Layer 4 of a small transformer language model trained on English Wikipedia (12 layers, counted from 0, width 128). Numbers have three digits each and are written without spaces.
A neuron's activation on a vector x is SiLU(gate . x) times (in . x), where the dot is the dot product.

Input weights of the MLP neurons that the questions are about. A number n stands for (n - 500) times 0.0022.
n47 gate: 443461583611500760590533481547414515496412366614492387284633639351336508313462462662304684428653544599649585384435401646571256531531492504709589359447732492406504719546657318392851620361582683600207443415512492704272123382484357528475391258604798428488721685392633722592367324309443471620392290436725609527581592524492588408469609570393234354541509321373436455431575492458457633520410
n52 gate: 578721747331595679428512440650302611562527481881492669531530456625381397524451385334504476294746581786508241557202476465400341301489481531451330452555569335750321746425488480488287476508228265590291536607438304426689458492362519496549512425370344504461621590553397712512516621473449496519648335570508606542406390557634769512541591524669431427543691395396504341668674535422431381547706
n60 gate: 500650561326554585540224481461483420478432503444277647524596469463377552409496568389592571517656601472414479468420458404515449451345762637559522669484497353227357468379640475320566297615406389513596566387697382578561520490503412559493616623308536520500527265418420577595588755486452521476503548452547486536657638510551425567477452385708412826355444429641629472692697321643363597642667
n102 gate: 627555354443655468219359552677518647428457583447289522525521622684332511489617470539616485471450700333468580451738422522481683514531621606590511634473468697427669503407667515514355426507548553705739334369392266500508462617341639321650685446647493446475395525733697546428350478418489526374349446424691435686543541472355446552428372296489459316313465543504216746545631593451302597532429
n165 gate: 559427538432652565235475487583480448340527394318469424407540535244300647529374420445471421648552592457648583589395368580307576390500558391706394757422683500328500487447369397779507575549507715573288500280469471407493604497547384542525645368510655390503358586626581558387547479466507622552617531541431486547347705483396445335553645578497407667589462620609414792358783606399585389555520
n191 gate: 408513513480487684588531513458579681596437442274473561637405462591427575254658634288486423537557517542641611444561493534435760613484550569523532490355444774330586367445621434487352645408614669545543356486446595397426516432322655442395234365550526523470550413448418434507347507550595423630624490416489513386705381585456701737494478472361573615267332667523457654410577443493388260373382
n200 gate: 421272452559556759427725464352335696774519763437435610478515462617643744508539563533351567534594578601342254539374531348467493500482530482467632422422614421580464482529717519692411341481485426312287423709391354485607478481408475725590560474656504515421451319188493541418484447485246312654617545568664557482428582747394451715734416461504477633368115448332687546367492440615585463519596
n206 gate: 649515572485396450478370482391552500645538401440284623557198605588729279259592480715365663428469323575313565516500409477608409736759541564537443496370515518217544392643453461454688563512586447614247598658576348432247637461305776519385458465616631607584603462301399628473500489087400452675542308458536634392627600571523355309566393300489496603412625511610549348657627549628470606485567
n213 gate: 572508468469478440423361546592488662454548340391512348623469484560474621578699475343603372611516653672477716335455582408585453481651245731672445504504582508496314339630496467500394443415569413557593565343524208350542531250348485242521672764504625154670452460511469422350405532425708330500591480305466588585480483835364401335793690663629413374581015634402730504500545662341648439575636
n215 gate: 226835433769346616635388611660376263492373597511406477537423523290475678744746378341562539459586456577701572422466496455334615583482581596608512512377401489386632271597419446653531438297569633460755370466433598574492460413452435614356429553365322706645564346626496493772450478370474449530571256347345624718628383434293545453504563258352609472552598559570526431561457559386518480657445
n218 gate: 618406477397482542296456566494625587711738484542507487474308386421478580575579338536408398340687497318593619500433527490639409307611354677437410612448500591320441611541460605559311557446799516421526480430683486549531497507529573513466589510539497693604457507402465523383619621357404534754595447529562493337714555279797451374559325463519599415494475510623568463497466445253439553284503
n235 gate: 312547396448402420465774600536173332423496647472476520452272236557320717425521440412609588685625444433496654425348500492539556554570102389411658650576425527480542337357529575444438712714558624496488323431552593464508402557587496516433366354597550677456391609613410703708592295416549487624456622721547395575472462437719585584253681744365559631187733384548267484519659676525219233528642
n47 in: 378615279529516463476500488518334477456525108456291396240411580732520672491470596672646526438401394466710242401247474187595463213476631480404557611691378468534338321413598619632589590568241602751480470793500561162574684647537604513664297654557319388335791662456536459549225612426704672479574309620623512661371496520425620448350601640508354558615306484598434589603573410700573441603524
n52 in: 598556482471534559325466300444393479531248658339493658456586414482573574530500334583630321602592435394500315606631424722516566542532246716592399223393612511288601472338594285613541526552602442606536718274493439588242468626572419593534478600507594467602735339454504395482473408660367492547562706445589666482419301604633299679447455654196606469402787489427558612356580569419280621482640
n60 in: 683666615504342624793665473400668618470216638806609629316469533379572480405425500433742354508749306446508496533561665613671436461438492476531356500572374554398339530400479459708372314512636476369484767463368332420622504695480396370367460476355236544628500572392551536400691460388589462436552548168696395504423199190593476592565361463413733403500474488448636414466866353601323539328720
n102 in: 471508245436406709916330617364313195399279563555526588552534406496272553392564574272464799557644483055572504613371433386539478353606466551810375284447239366518417590642393531678504725375402474634283478394678454673468403580414328535722596333415521674461644744727372543548618748556619332422735877339426544381504477295430517613504349585573703455464585426526435256446690465715461601561577
n165 in: 480449482497520592279442371617483483459486534542439582440382652582628363261433474637496386674514605544233604750489332600428581490586654573384335489340573568363463470592617346741347518467274539589407536532539474705496524622699370518256432532359463475684724450572607612482371457567536400525482475518500240365504652364600330607473550708486246523572411595475567684514474644865615300358434
n191 in: 468691397264494473261497484494421446482302555352554436594638510480455466633482390563563493544524687563632419385349437554631540315523430768208461577513500451558397376429652628409361510486555593506520507548423504530844497370500532534388470639375600490436470379432553603389524635433466686601493446534532426536466658414357392388545355566417465644537247299690859696561650513440444343476477
n200 in: 533658557549453282254476375336661460512618628549395600420358578496719403460628609640604775462446686381406755428656559678503492356522553413496358591316425323481529652629512374481567393809708716648590586322492588637818281387526308453357431461323474772401488362626313568530635500530380420485634465538557388672419564564396469149240461594481381646532471549470366426375508648307519503431462
n206 in: 425579419338601779398400717410526299453730468256459530266595511463560530732629484445655539567242703450624613411660415790632530385674537331425358319324189539367642606514366469433381381679523411367329645526433480522606493455507565606271380470479472560578638560601278518611353630348782504589496691429401478416466453599526608353675381569345504472541459530655600645479647622488467570526343
n213 in: 676815179734370677555402438419483765363504393411522396564504297305451395437680568594711635547470534451373691545588460674481461562513487466542500339467788554544253488417496540603651785138659748529618496500509450543486467894369575553302487391580286517384483548562593487311536319560526563169453305457290712466509604568504444307681694274368742424680491401073698535566643423423568600405238
n215 in: 373468405516629442488238404328471690725604684484766597479508389688365555569483628756626513521559430431484327452500448584589396621253479582275717340658680580492516508552328552617599345363521409584325650187362246296417342538545448653557576576284396659650475776335455430350374525351555530417362567696221487325609413709281659430588445410714712519554300695848687517528296637289451429617713
n218 in: 669467424637536492575476474479492668202573371534691512404515342492360766500383301504359400230562431576704605600645404173367477567511694788415439289453489385531356576459532627438694623397706401481447464355785573627528571637523552508319357240422540377623593566552621534343660735412632416246708415404660624384659645334344465492319514369481320486496450216588527685629440534512553621496553
n235 in: 545443390488541433341484428610302613693682667492552436508469602560364718500417370492574521607544445291449700438423348480655559600330319090194635718309679359548572474336529549508574439707618563688488577597214425294617488569461703448314608364416621433579432667799492574441537210500416521532544564643496468488496674368624722599386626304257500500489569524744369585375665539475445226286566

Each question shows a token from some text and the vector x that enters the MLP there. A number n stands for (n - 500) times 0.012.

" age": 633440478500477519670498591393606521623365465413528462619545418547599479653363490518461600291379607391496545503544450521722581417432505548592543451389407410627464228602521544511450491508452524508469551503438534319430569542493387505476455428505425522401513385627480465597511408572384514552548636609430479602356519495490510490453553464488403458576637595431559660586505470579489559438341
Which neuron fires most, and how strongly? n165, at about 0.46

"os": 469377651489510366645618633273444529440455495520612595461555540521593292441386469554598578432450421593467445595574459588625567460472434652511464440499460562589513359605475449510584496570529496401479417407343553438415501473589368424613636487356444502369668540648411427468512519626580577563470493494500449550447665374520464472467447443429345606558529408412496693548446484502551492503534
The three highest activations, in order: n235, n206, n213

"US": 597541564559534579577499541575533556593431495424524474436534445571561368594554469403421531369403501443518336554591410669716510439360448480512645404523393584716491455629411552455510464427422505487464506499350491414551690411498399544413454567471449511459544541805480352589629443489383557498586601509529510439432570459567440478442511516487379470393459628379550541646449479538454537387368
The three highest activations, in order: n218, n215, n200

"ir": 445451501336473451662546569271516414473543463405579524455486373496545421590521583461575572476459475444412405549508473663645443635316381543592552422560450484684435475650347519484460517418283517632574456480441505549371633592618444444381491439542466498416487479634531469544502574481350481595492607508500555497599552479542458539406593387450486541437577552467521713646518413442545577573352
Which neuron lights up most? n191

"2": 636412541480498568653517443443533437482459432497537541464520458620551454590499498412478462369437477482575470572545525526742511542359468624500656428400365541568513449680536530563521386557546542484488389480483531445430700431539451591384452583423486615359502475670595370564629465532298498458544602566480484485521545420452381385375611440498336534492501496464587619695472460582479395318362
Which neuron lights up most? n191

",": 653419530365500584658455538476515489512492508372490534433417436439528435534452487430418472342487470492469452532449434523906564546350500560510527450478537591625405422626530544532502367552481555487556467406503529516464640553537372551450467611441422497445447532763660393588451547474322516525510552599451451551488529558465410416323622427504391483459485541439544618632594449578424587450458
Which neuron lights up most? n60

"et": 667470500464466538523545454167562574460523446464438370476489456550628431520296495571497483355420446467628539569495517525748480469474595390538535512458464462529376471600438484407447530505507520418444461555480423471441468501545433405471426685550491571349666505790570310476547524580423537435539389583495456533574469512630496503550567522531330435573547436613488594572568595535480504429573
The three highest activations, in order: n218, n206, n102

"fer": 441477622395412503404684525174513495646532501492514489406562460569641354509517425469456609485352595440656471580486573680681442565411539502618413496511424502590554369535434633427492454405537428490483511498458539440438570417545461527441481607556492644374576587698418437551473497559407409402529477501518452552514408382559524532622424438585480502288516483431581629553460439535512551412550
The three highest activations, in order: n206, n200, n235

" t": 532364636394544582612372499389369513469473457459504578437643358493576475637467520580491382468474499445532439531516524576721522456387558565674520372504536381623574310617491559459428461522627421484511453474482526447458851460448413528403490450623505604435447498655588397560604429563455516499449459491493427546460465437464465421374590368471368516454488539498631632533629521514498562422458
Which neuron fires most, and how strongly? n60, at about 0.93

".": 625448492408479645602506609408535473534452582489576513412497413495533387600413534409449440457389535436590435590500474504888482487345522556493506401445440601634476423680527561629463408612536575473503453444465506473464618567504421521474498595503463502453520494631611410510553465508386556522528505534442471545422540527477425393321634380507280581471552526462556545683464432549349551363364
Which neuron fires most, and how strongly? n215, at about 0.33

"iz": 580494421371510577550459517278460512413434363436401476468431236578585409451535504551511517501435442411517335548512507618541625518412448566536479476520527521658502266591494481474607365477424531577486526574550522581429728583599485436493520484576547596537476550661445322600448567449452384540419499547478451615475548542595538587422590399464327653556617459447527672474535586552474432502395
Which neuron lights up most? n206

"o": 462402702506476563520560511254462452637461420524448507534564473528483485572457483495495449526492570439438511606504501655648474412454507402593502412432399497624547292593406521590519442425563543350496544562354449324573633426535531544464429524411529463345504562698632389521458574556609535488506472513595430494425552393621467446468537493378373393425476638608446605558454408709564525439655
Which neuron lights up most? n165

"ar": 355459627408579593661536519250405420479541452427505621509535562489512371500559457505411529413526544558525348512514482614612418574396456571573545439519455531683517464693436557657571458458503613489582435545380581410492558473544446411484456445465415634375441416691502477482495540659441509467478597569516446526488445452529527555454546504446315621431580363261688601530456427574497451462414
Which two neurons fire most, strongest first? n200, n191

" the": 649469537416517629657426440394468501513482486380528454432498452519613463540413497553390406316506507415517407552497529440875458455365560628494610414492478506625524425658449492557479463521561446425485418440479533453480639455431445548487535550596449483353480483769589510505524500510324531522475550600598377427488549531537493469371604544439391464514458577437650642615521431536448580400411
Which neuron lights up most? n218

"now": 685537480483409579595494613448546495550501454366538468462516413432505367636448465441447557341425485429569383493554494618770422603423494527517591426504494600661478376642397531601402452440547543480516451425415407358479627396592354502601365573439498481460500460665611468535618499423386482514424595662627530559451452524558471331374545574440435453561551607496542563605536460573473415524345
Which neuron lights up most? n235

"4": 655366493410522414619523514503467544585477492442541419431530542551548478447462468481557547334378599427672523576595381539585461476390446589530492484398438572624566363565361540574447474520509569414492509539518590429447722457663419600389454608535451573364521570570588383517480331562374467514535533528533493638573587445549404328395605485525325457456430527428529535738570484490509589330373
The three highest activations, in order: n218, n215, n165

" T": 504370638466515605656403407425439501417504376483519496446546281480587440663505480455533499496566477454570324581300490562704574516310481573537464414479371519668602409638462529533504454486474488464558474425400546519497855514493448490528476453525394565492586516647483354624502446558439560544445502531435442540506565492446493428393535453523424570428410506479525724521563537592527512477455
Which two neurons fire most, strongest first? n215, n235

" l": 550508579299484533569406514456492561456393403370588482429643470536590551574401497441575560463422579430610437506554474437665563573362526531521639322534479508656600272653578448502532524546585481548482448404450519450529737479438307414457426555611506454417494509670521436532524474516342523503638557624508387572501508525406587355447655411393398427477461500402575499655520455485451536503482
Which neuron lights up most? n213

"arn": 359363594421543470649717569223580505629474420421480560425433493503476365468544399456561549548462464565581416530518485693629517509413462515562474456512438469671490515669440515503487409433465492520546401453394526431425599554501403413478489628530395581463565621513458493515465548596335536518593656421517518603514573286497487376428567466507456399436478644396678650516402549562501473530469
Which two neurons fire most, strongest first? n218, n235

" and": 624440469454481530577489442522477478552620515491466431493480474549530451604362552499433420272486508382568471565478525493869482525382576474590549521488511579682391351618451425605503395520528477518498526413478537468492625568485422592495387535530519462379504527748561455561487534456454520494424620544477411549440391587509377411365679430528233424466483444495581598583590518581495488469434
Which two neurons fire most, strongest first? n165, n52

" with": 600470535528520560628433488362525598601486482345562478429554415598536412604365479449437453276557565437538407553498509550906495455398554560562589417418463652603547364654475566476489438558578597500505379440475525497453488562543393478508485590518493482408469535634544317499521537457368496525449505577566459509536519456480487410324652466506407446527567418487618614576561486520365427413409
Which neuron fires most, and how strongly? n218, at about 6.9

" as": 638526577442466537612497545465555587450510504476525530377506334513524412590311530444484447370505398354647411496445513606820503526381518546511541450526514568709419407584374552482579410596486464563543361381502476470479656529570457597490476555432525513419586468810465378419435484484358574570429517547420501510445464512549468472359630383531499485533513433444490606563623469597443484489438
Which neuron fires most, and how strongly? n52, at about 1.3

" to": 697438562355494567667438574366556518533450520329429496462480466575579410597367465427451377256549541403589553557530548514764541489302560543510574449452511544597416349584431542483467435557573528572382363494476405511498661504554465538564426545528477479471484517695578436503500502485402625531402522500682411448494374457549486487430631534571372411547426561488544518594597459629516450418437
Which neuron lights up most? n60

"\n": 655419523481457561546489668443491522395436459498540509422478504652612431539432518399467480553449601399515353554447491513785465567312493544448567437481379558606499446591465444684513445650428514449533474440501523397515656449532383550484486577499427459376602467630521434623505472437344515495502589638470501608465527515376473408305637431521334558518524595399566522660527522561513535288436
Which two neurons fire most, strongest first? n213, n200

" B": 495362615540493630622490523340438526471554491484516460465654322563553467610462478348533460475529435450660429583375466638704574450297459507596526470492408500608557496637395557436584380488429514487468439442297567484470775484434495452477456503467415550450607470716535360546566544505409564483451459604490436481494444603480527511390645368555458514416463484559539591583498512648469386488469
Which neuron fires most, and how strongly? n215, at about 5.1

"u": 536492458379484520478417435084519482523426379384433377458579429576543372534484432425445543522426504470596449554560448722568567451474491639631533449492505497659495371550517567491480405499423597469581535566513467447549685505484476480423456572491563437466544599741589400581478387634496582422514440505616414462513521408545472522416529406493412465452575610480473675648538534460432507512606
Which neuron lights up most? n191

" (": 582502607368480636675374545515520507421452509492576515325550388518583380639432476409461504436429610404372418513455464627769531557396472509526501399554374505730481374627549574463450376530435595533535560434447573426590623492564353546474496505481432486396500497701500348549566524611381431510454524576393430513615412503502447492357651449527441496479434558457539641585545466571511543407468
Which neuron lights up most? n60

" result": 661480482366524520556535577436634612587438545419458503460500476550508452528493558442561530320423625563574474506601542548745472548454418477433514422355465435585505269646451576463403501409453585553498446515518549459445648542445429399529543520696498536354618507701481457514542444509347494402558640535359403528446455500516453348489645415581296492497517548482632482594536481595406501352433
Which two neurons fire most, strongest first? n213, n206

"th": 630349546378587460598429543206520413433559478516467452554549446432702432493368579582389492544479465343607447569498644563751459584337494531544525419569456419500542339608537532497430481420499503422490533535387515433503478474522465511465528598629456608428588492767481463495465447558412562531528427634543511499555380554542424432568515531458375420432592435458586578590445584469445601364559
Which neuron fires most, and how strongly? n206, at about 2.1

"1": 618454550453594419614565436436524448607422347482660477354526525495686460577362494558363382507525426434562461534521505554719479584334416591498565452495486531631314380638479507469473422529447566549461564391411593507516577501658435481496576666519411536407593502709509440488588438465355491571483480558482540459514482491512436484375592437421283491524469462379501595614515576675504531384429
The three highest activations, in order: n206, n47, n213

" in": 672506554322510612626383618349559531468502469352514490446501443520569442683302494545437454282515565375564533489508547454764525517341573540501513449443541648593438369608508467533484496557509532515463383463467500480472609547541380535445440566441471503347575494723542508443509460458379514566486485591569433380523555491528424504371637499596341399533468449473522602638650486581463508455466
Which neuron lights up most? n218

" at": 689468577463479575622379525396465584488419424299495430383481425551553318694424388431490477355498568410625388538548547542780548554411563564552591540508542612617417245592514561486472496474441622538497370411514489527540722516577386560456497580470508560488503489694486446501562491507410502581479468514490396464418555461451468468471628536513356467438454461511521653550549435546455432462438
Which neuron lights up most? n165

"li": 440480630430575413613522530341455428564390382387587568415568344400504334554506468572442580523521506421434473533569449654588535563385493665609548427534576601694453276605421490528498473453540504458676496516416495408533634514538407417576581435459511570453469560701445473557432353593509523490512572443486463515560587450461568490295516491452295555367559552353596571503545474519657495465466
Which two neurons fire most, strongest first? n47, n60

"em": 421513581368363572656475468274464654493496522478412461477512492450524431465451529459444394540478459558624417582573480609624536499452420529437559603510394474620522402687420515430532447461499562591514575404519593377458683456487399352427562659511552425496587475714504336548606418479471528444642578506377476641444593481500498493467465415316431447499442615313580630575538632570451459544479
Which two neurons fire most, strongest first? n213, n191

"art": 383341632455475477557543474278479520643625559508600560467522581513627346484483429498538432452473391548568387526503519623641547509425450576606430490426404526648455438591426448402503523519455491350475494382295450366499503431544385418566643520433544507416711518697484444545586610535398558540525448575413498604461481595521487471455434436403360550489544444468537722484461657604511418602545
The three highest activations, in order: n52, n200, n213

" from": 696462562368541530560408608455445461506483475369511455367501464573543378614348526548374434274518634331596466421514488517739523557357645594548646515483537539595459335568491445555443466603532553611494373485486527463526695535531340560441503535475543549450506568718508376501517492439411491565546539579557438502517482468459505421438637508504292427468490439402575537549601449584439525424435
The three highest activations, in order: n47, n165, n102

"ix": 463465551338490500554567436236516488624473438484503488446407395551601383398429472546554477485374477316449480581530578682753464564455507537565458535463476483610550392513469511470447405469530522527474567570364540493545505473568436401387497538477544532425605638684561399510563457623401495458553540538460437657632396465538535589514490438440385535355539510477591747596358536694525441428427
Which neuron lights up most? n191

"w": 545411557406468490624507471213390465457473443471399401594504329570629413688406511371474506509400421438527455540568469687621531506413515529705535458428524469602439394537474542422530379430312477627520513419423496527521672450438363536365459430541394543525524557734491482516545623445512571563451538524539613518494560578568572501438645423506413510455471689473563628568524510538510481466433
Which neuron lights up most? n213

" can": 605370521278498587623486503410611545500469433361541543412453497544615403526519510428532469250546605386485462582439542587712560582375556518471566473472485475582475256682510557483422473497599577545380397520601488473511641491491408467484485572557426506502397478681579408497468515520444526566389459516510327550499450440562544520473610488587326510551437551427703547569584442642430447466386
Which neuron lights up most? n191

"ey": 585350502434575410527474521310558541560515394487508454464508418527706329598357410511413469441419532508470452596446517735692532562469486430561528538554334517693302302618531589419518525416380472520468627424452581533435619513592478516456490600509444535485542349671496472516541521544325496617535515469549501512649553498509579429528527429345396477470468507518441633603529483528515473571390
Which neuron fires most, and how strongly? n206, at about 4.7